Layer 3 of a small transformer language model trained on English Wikipedia (11 layers, counted from 0, width 128).
A neuron adds its activation times its output weights to the MLP's output. To switch it off is to set its activation to zero at one token and run the rest of the model.

Output weights of the MLP neurons that the questions are about. A number n stands for n times 0.00069.
n193: 181 45 -7 -30 58 -62 -2 -59 -41 -5 -11 11 -125 9 20 29 30 -111 61 -43 44 17 -87 -30 77 69 15 36 -223 11 -51 -132 -146 33 -67 -25 2 137 9 116 184 -42 33 116 -68 -59 117 -35 27 -13 -70 100 -29 12 9 -49 138 -133 10 -209 -31 -130 170 2 0 0 -89 -2 37 81 41 89 84 -55 -27 90 -54 -149 -60 -56 -66 114 56 11 -10 -17 74 -15 61 72 -25 -65 -49 46 29 14 -95 -57 -48 -60 39 -7 79 -11 22 -9 -125 -21 71 -23 -39 98 -23 88 -72 2 -5 119 146 -109 -27 125 102 129 -58 -5 -11 -101
n208: 3 171 41 -148 40 183 43 90 -46 9 118 90 89 -49 89 -49 47 27 -9 -72 76 34 -226 -99 -110 -79 6 77 95 153 75 -37 -42 121 -49 89 25 -23 75 -127 -42 -66 -134 -133 120 -143 -6 118 37 60 -64 -124 137 104 15 -15 -112 -154 157 43 8 64 -139 -84 222 -153 160 136 -47 122 17 6 61 203 -31 9 15 54 -83 3 -121 -143 -98 3 196 124 -52 17 -154 -56 -65 12 -66 -65 59 -65 161 -3 9 49 -56 139 -63 -147 16 -206 -35 143 -197 -72 218 -81 44 -128 120 18 20 25 -46 -33 -156 0 -55 17 -52 75 -101 120
n263: -70 97 84 -124 -23 159 23 73 32 -11 -37 19 25 -125 46 -11 14 -20 67 139 -16 154 44 49 57 -132 220 -51 129 -109 75 94 -25 -115 -9 -38 -183 -166 -172 -171 -177 -45 -113 52 104 8 0 53 0 -40 -67 44 -85 3 -99 -22 101 65 -37 -120 31 214 -14 165 -120 151 28 -83 -249 -55 -8 -137 -9 25 -68 96 194 -24 -122 -23 149 -37 64 -32 -32 24 37 -55 -15 -73 -33 124 31 -58 2 -85 63 31 -73 -80 -25 -56 18 80 41 78 113 -154 73 108 -178 -181 5 26 -44 138 -65 -37 9 -47 64 -91 94 22 26 126 118 44
n264: 96 67 24 18 91 67 31 -9 -38 -39 -20 -29 -3 89 67 -108 -15 6 -94 46 -143 -170 -222 -73 223 64 48 234 79 -54 -127 -74 105 -61 -68 -19 53 -103 -88 73 192 -97 12 -3 -116 -80 -47 77 -64 -296 -61 180 121 -18 -104 -9 68 -6 -9 137 -31 -155 6 33 -136 -109 52 -55 -9 47 48 -3 -213 -193 -20 -81 21 11 58 -6 -243 58 -125 146 -132 80 257 20 -6 -82 -84 66 164 -31 -102 119 -17 -92 -21 -140 116 -95 -128 25 -16 181 -67 37 73 -9 100 106 95 -19 189 28 -70 65 40 36 61 -40 -6 47 178 61 47 18
n411: 24 -113 -93 123 -235 -64 40 -24 -196 38 65 -104 248 -215 69 -82 107 123 46 3 208 -18 3 -58 -33 47 -43 -139 188 36 50 -63 -67 21 -58 30 25 17 -147 29 43 57 188 235 -96 103 -104 106 3 -39 -267 -64 -179 -211 35 -178 36 -90 -168 -36 -210 87 17 -11 153 121 -58 -106 -184 -4 202 181 -87 38 44 -7 -82 57 7 -472 61 -54 15 24 -250 19 -18 -50 171 -155 14 189 67 -55 -25 49 -70 -169 45 -157 0 118 120 76 26 11 175 27 -11 18 10 -100 84 177 23 140 -48 97 11 77 136 65 -113 -58 62 227 -75 83
n416: -44 -62 -81 234 45 -100 -147 24 -45 12 -135 227 70 -149 -46 36 24 -28 64 74 -9 107 51 -137 -25 -140 3 -100 121 -17 -178 -26 73 28 -28 55 -107 64 -95 -176 50 62 -34 97 -185 144 -6 -3 80 106 47 -52 35 -64 61 94 -95 40 38 230 -78 72 -119 175 -9 108 -33 21 -54 103 -46 -194 -91 -94 -122 49 -99 67 114 45 -99 21 87 101 102 -23 184 40 -93 -51 -206 133 191 -243 -90 -39 183 84 65 -44 -93 127 -259 -3 61 159 -137 -102 -58 28 -194 30 42 42 -32 -106 -33 26 60 91 -24 44 -41 -143 -25 117 -97 -12
n419: -11 -89 57 -61 3 150 9 161 119 -93 48 109 -138 -13 -47 -5 -68 61 -39 -220 50 23 30 225 -9 65 10 -94 -38 -42 59 -37 77 -115 -106 -50 -86 -18 0 -28 175 65 -213 -77 -101 118 186 12 13 -48 -154 45 -3 -50 -160 72 -89 -102 -98 121 -34 68 -57 -115 10 -24 -51 -8 -183 164 8 20 -120 223 11 50 0 24 -16 -108 259 8 3 67 55 86 -20 -16 -6 42 110 -19 28 49 -75 -3 -145 -48 111 -57 -44 99 -56 -226 -44 -3 41 6 6 33 68 -24 140 81 -37 42 225 13 140 -177 38 -46 43 -92 18 17 -64 -33
n436: 29 -56 61 -171 99 -179 -3 35 61 48 137 -8 -70 -50 158 87 -3 25 -8 -42 104 22 -48 -50 -101 14 23 58 69 31 -8 54 30 30 166 -238 -65 -36 -64 41 -25 -193 -56 73 -105 33 48 64 -66 -22 85 125 -143 -41 108 116 3 55 -42 84 54 -3 -120 3 23 -15 -7 50 -120 -3 -133 44 -193 -38 -28 -125 83 57 -65 6 -11 189 75 222 267 -29 119 61 98 38 -49 -41 -162 0 51 -70 72 0 -58 39 62 47 -69 10 101 11 61 67 -11 27 -223 56 -121 6 118 80 -13 181 3 -168 -195 -59 -121 -93 -10 30 -42 -59
n497: -11 177 -77 92 -35 54 83 69 -131 -139 81 -38 -25 -80 -118 16 77 145 39 -165 -72 -14 -133 -8 133 -54 -110 -119 -81 -71 135 32 0 188 12 -153 -113 -253 57 114 -142 -26 121 75 -54 21 -33 99 119 51 -82 147 -3 0 -95 -103 18 0 49 67 21 -21 132 119 48 -51 -125 52 -91 -47 -21 136 23 44 21 11 145 -182 -43 15 -125 16 49 0 -161 114 23 -13 166 -13 -139 -25 -25 -106 -103 -17 -80 -17 82 -64 0 125 -9 87 50 -31 55 -6 -12 304 85 137 -80 82 8 -43 -55 -64 29 -103 -65 -38 -103 -93 -18 76 136 105

Each question names a token from some text and the token that comes next. It shows the activations a of the neurons there, in the order above. A number n stands for n times 0.0018.

Then comes g, the gradient of the next token's log-probability with respect to the MLP's output, scaled to length 1. A neuron's effect is roughly proportional to its activation times (output weights . g). A number n stands for n times 0.00089.

"com", then "m"
a: -68 -94 -50 -40 -30 -93 -20 -70 -94
g: 166 -94 48 62 58 59 -46 -3 27 24 -184 -13 -266 58 86 34 16 -33 7 -36 61 83 132 12 -58 124 31 51 47 -86 101 2 10 -39 -30 109 -128 41 -186 -118 -176 49 198 -109 -11 116 17 -147 74 -13 -47 3 10 -20 117 117 109 -97 -54 -67 -21 -34 -106 82 261 -62 -28 33 96 -224 6 -60 64 -107 -12 -214 -96 -14 46 6 -13 242 -279 -130 63 -60 45 16 104 -143 -85 -78 179 67 -87 -80 14 183 181 -40 131 -78 -133 14 -47 186 -3 -9 -98 -76 180 -2 -2 3 -118 7 -106 -121 10 33 15 43 60 33 107 23 97 -58
Switching off which neuron hurts the next token most? n208

"l", then ")"
a: -15 -80 -51 -9 -80 -43 -64 53 -92
g: -63 -47 -97 52 117 47 186 -20 160 99 111 -18 -17 19 20 48 -2 120 -282 -104 100 -83 183 -127 -3 -51 38 13 -86 -127 -98 -7 -88 89 164 30 5 -35 -5 46 10 12 -27 -7 169 50 210 4 -66 -62 57 57 -119 -154 -20 149 35 107 -22 147 66 -114 43 -4 87 60 -11 -83 -174 -31 7 -85 -106 -112 55 36 170 14 -73 43 21 -102 141 23 -144 43 -17 -58 -147 23 -34 87 52 -32 73 -73 -1 22 -176 -6 156 -140 -38 15 -74 194 -78 104 -8 58 106 216 -4 -116 -165 52 111 16 -180 -158 -170 143 11 2 126 -212 -123 -141
Switching off which neuron hurts the next token most? n411

"k ", then "wi"
a: -90 -57 -72 -33 -90 -74 -31 -44 -93
g: 4 107 -23 60 -132 28 -229 155 -37 -83 97 -42 -61 191 59 -105 -7 -2 -5 -1 73 7 -3 26 136 -22 -212 163 -26 178 100 -27 -102 107 289 33 -131 100 -88 20 -93 17 -111 65 -63 -104 34 44 47 -119 -140 9 -88 33 -83 30 -123 230 -12 250 -92 24 -66 -153 4 -27 -22 10 -57 38 64 -119 -149 -147 -68 84 60 45 57 190 8 43 32 -68 79 106 63 0 -116 -128 -61 -5 -36 -147 5 -177 -51 55 -181 127 141 4 -88 -8 112 -9 78 49 29 -57 182 -153 74 -92 115 -40 -115 72 -84 58 85 -72 147 -32 -152 106 32 -23
Switching off which neuron hurts the next token most? n193

"s", then "om "
a: -71 -88 -52 -66 -94 -62 -67 -93 -78
g: 10 -8 38 -138 209 173 15 104 -81 -135 -62 110 -73 8 -17 -53 -7 -41 131 -38 -2 -43 57 -60 -222 59 190 85 80 -131 -38 -45 7 -21 13 106 -24 52 -76 -57 127 107 142 217 100 37 42 -32 22 27 -221 12 67 -140 23 151 208 -32 148 -5 19 -105 54 35 97 -32 -42 198 68 10 30 -37 30 56 49 31 -117 104 78 -48 -12 -64 12 -10 -306 52 -160 -172 -169 -16 -26 -150 60 139 31 -76 142 -78 -110 120 13 -158 154 -40 -141 -3 -129 -66 58 -28 -127 -125 -117 123 -13 -159 220 -70 49 -55 -11 54 -85 -40 -38 -29 23 -18
Which neuron, switched off, raises the next token's probability most? n193

"ov", then "er"
a: -77 -90 -69 -62 -86 -80 -57 -28 117
g: 0 -169 -132 87 119 99 35 19 71 100 75 -33 37 -36 -18 113 -91 -311 -125 -142 120 -82 -243 -9 33 57 129 118 71 48 -15 -59 -20 26 -32 -39 98 -105 -82 -83 126 33 64 200 151 -29 -130 -97 84 63 -107 178 22 96 -41 77 -73 -99 -25 103 -48 -157 -117 -7 -66 -85 -141 69 -149 1 -230 0 71 55 -24 -36 116 -68 -188 -156 56 -12 120 166 -39 -83 -4 -90 -55 -60 98 64 38 42 13 105 -218 73 154 10 14 101 84 121 162 -94 130 -18 -15 11 -25 188 5 10 42 140 18 -91 -12 21 18 11 51 40 27 -218 -64 -103
Which two neurons, each switched off alone, lower its probability most, in order? n416, n497

"pl", then "ate "
a: -82 -65 59 -16 -35 -82 -93 -75 -78
g: -138 -168 68 -85 261 19 -53 178 33 27 71 -93 -39 -31 -63 85 209 -13 -129 -79 9 176 -123 110 55 -100 77 6 49 63 -202 10 29 -123 -10 -57 133 -231 2 -112 224 -198 -147 29 51 -69 97 -145 -16 -42 29 98 13 28 160 39 234 -4 -102 -13 118 -45 81 -149 45 4 23 44 60 4 2 -42 64 -36 -165 117 -136 47 2 17 -118 -298 -61 -15 8 -83 -57 111 22 19 11 10 -113 80 -62 -139 -15 160 29 50 -94 151 49 -68 18 -16 -41 -17 -56 -201 15 42 106 140 -20 101 119 59 53 170 -109 -10 1 -5 7 -88 29 -16
Which two neurons, each switched off alone, lower its probability most, in order? n497, n411

", ", then "pro"
a: -75 100 -61 -77 -86 -92 -93 -63 -92
g: 43 -61 -77 134 -102 -14 58 104 135 65 -131 -21 94 78 -38 -54 -83 126 127 29 -63 36 -40 115 30 -123 97 -107 70 154 94 -11 -148 -95 42 -106 -44 -32 227 -31 32 -99 -82 -1 81 42 -91 5 -41 -94 -222 -103 -192 -136 -83 150 24 -61 86 -33 41 145 -108 17 -63 -90 -162 -174 -14 -170 130 71 50 92 159 49 -179 90 140 -13 21 -140 -120 2 -40 30 -38 123 36 109 -28 56 36 4 79 -189 19 -61 -88 -35 -2 -78 76 73 -7 133 168 112 47 -56 6 -81 -210 196 126 129 -164 -221 137 69 -13 -41 -85 3 0 33 107 96
Which neuron, switched off, raises the next token's probability most? n411

"a", then "by "
a: -45 -74 -53 -72 -21 -29 -82 95 -56
g: 71 27 25 -132 -37 -107 67 -29 22 43 56 176 77 24 -34 89 37 98 -72 -81 73 38 -85 -48 105 -28 82 -20 -115 -73 50 -84 146 44 56 198 45 -25 -85 203 15 -48 -36 -33 78 -56 162 -56 -78 -72 245 -16 -84 -37 -85 -45 -189 -109 178 52 67 -196 -32 40 -144 84 -56 -166 135 -16 43 168 30 -53 -143 -45 52 4 42 -198 -135 149 19 135 -15 -210 -89 85 184 69 -157 -103 63 26 -142 -73 31 -41 -24 -24 -54 -179 -17 -23 136 87 25 16 106 -270 56 93 114 45 -149 -85 -38 72 183 27 45 -143 109 -68 -50 -32 112 -61
Which neuron, switched off, raises the next token's probability most? n264

"il", then "ed "
a: -28 -5 -94 -19 -61 74 -75 -57 -57
g: -158 -16 14 41 -58 112 30 10 31 181 -284 43 -163 51 -19 140 12 -33 62 -121 -102 83 -96 77 2 -156 141 -30 -128 35 47 127 43 78 -5 -64 76 16 -157 -98 0 -21 -106 -204 29 118 70 -96 33 47 -8 -72 -5 -59 102 107 97 -76 37 195 -13 -96 53 -36 -49 59 -138 -39 45 -150 54 30 -129 159 24 46 147 -126 -39 -160 -115 -17 -9 -45 49 90 258 70 -68 36 -188 -86 -129 9 134 9 -31 55 72 22 105 3 233 135 -36 43 1 79 -277 32 199 -47 -40 -147 -214 13 -14 -6 -123 81 60 82 30 37 27 -8 -47 98
Switching off which neuron hurts the next token most? n411

"H", then "er "
a: -94 -92 -94 -13 -39 -88 -94 -15 -94
g: 20 -57 -47 -49 53 129 31 -33 -120 -47 134 -40 -61 -80 59 81 232 -46 36 -80 -92 21 71 -15 98 123 47 -10 29 -168 -91 48 68 177 99 5 57 -36 -48 -2 -78 295 20 29 -79 -123 39 84 67 169 -118 95 -24 -46 -22 -8 147 -132 158 -58 -15 -119 -99 -26 132 51 110 -13 -75 -24 -61 -47 97 -21 -68 -64 -195 92 189 -10 -59 135 167 -59 14 97 -137 139 223 -76 64 -27 -23 -121 39 104 24 26 -126 -161 115 152 -27 -44 -43 -119 -152 -24 166 104 -159 -61 -84 -5 -107 -203 -33 58 -145 -142 3 -108 -82 -64 -48 149 -153 70
Which neuron, switched off, raises the next token's probability most? n497

"to ", then "b"
a: -88 138 -94 -93 -79 -92 -41 -78 -83
g: 24 -165 -1 135 28 -149 37 -99 -87 215 -202 -76 95 20 -107 44 -172 55 -33 70 -116 57 47 99 13 -99 6 -92 23 -98 59 112 154 -83 -52 -108 87 -114 -78 168 -29 50 -130 -38 143 104 37 39 -28 -84 14 14 86 -130 -89 -102 94 121 -19 -179 -48 207 139 26 100 50 -77 -193 152 -143 -6 115 -51 -89 79 153 -117 1 115 -5 145 -114 60 143 -120 83 -60 23 3 20 69 -92 114 -48 -120 -43 -35 130 -39 -151 -49 -6 -114 146 -53 43 160 -54 6 -150 175 -13 42 70 47 -140 -268 -9 136 10 4 43 98 101 -72 1 -20 3
Switching off which neuron hurts the next token most? n436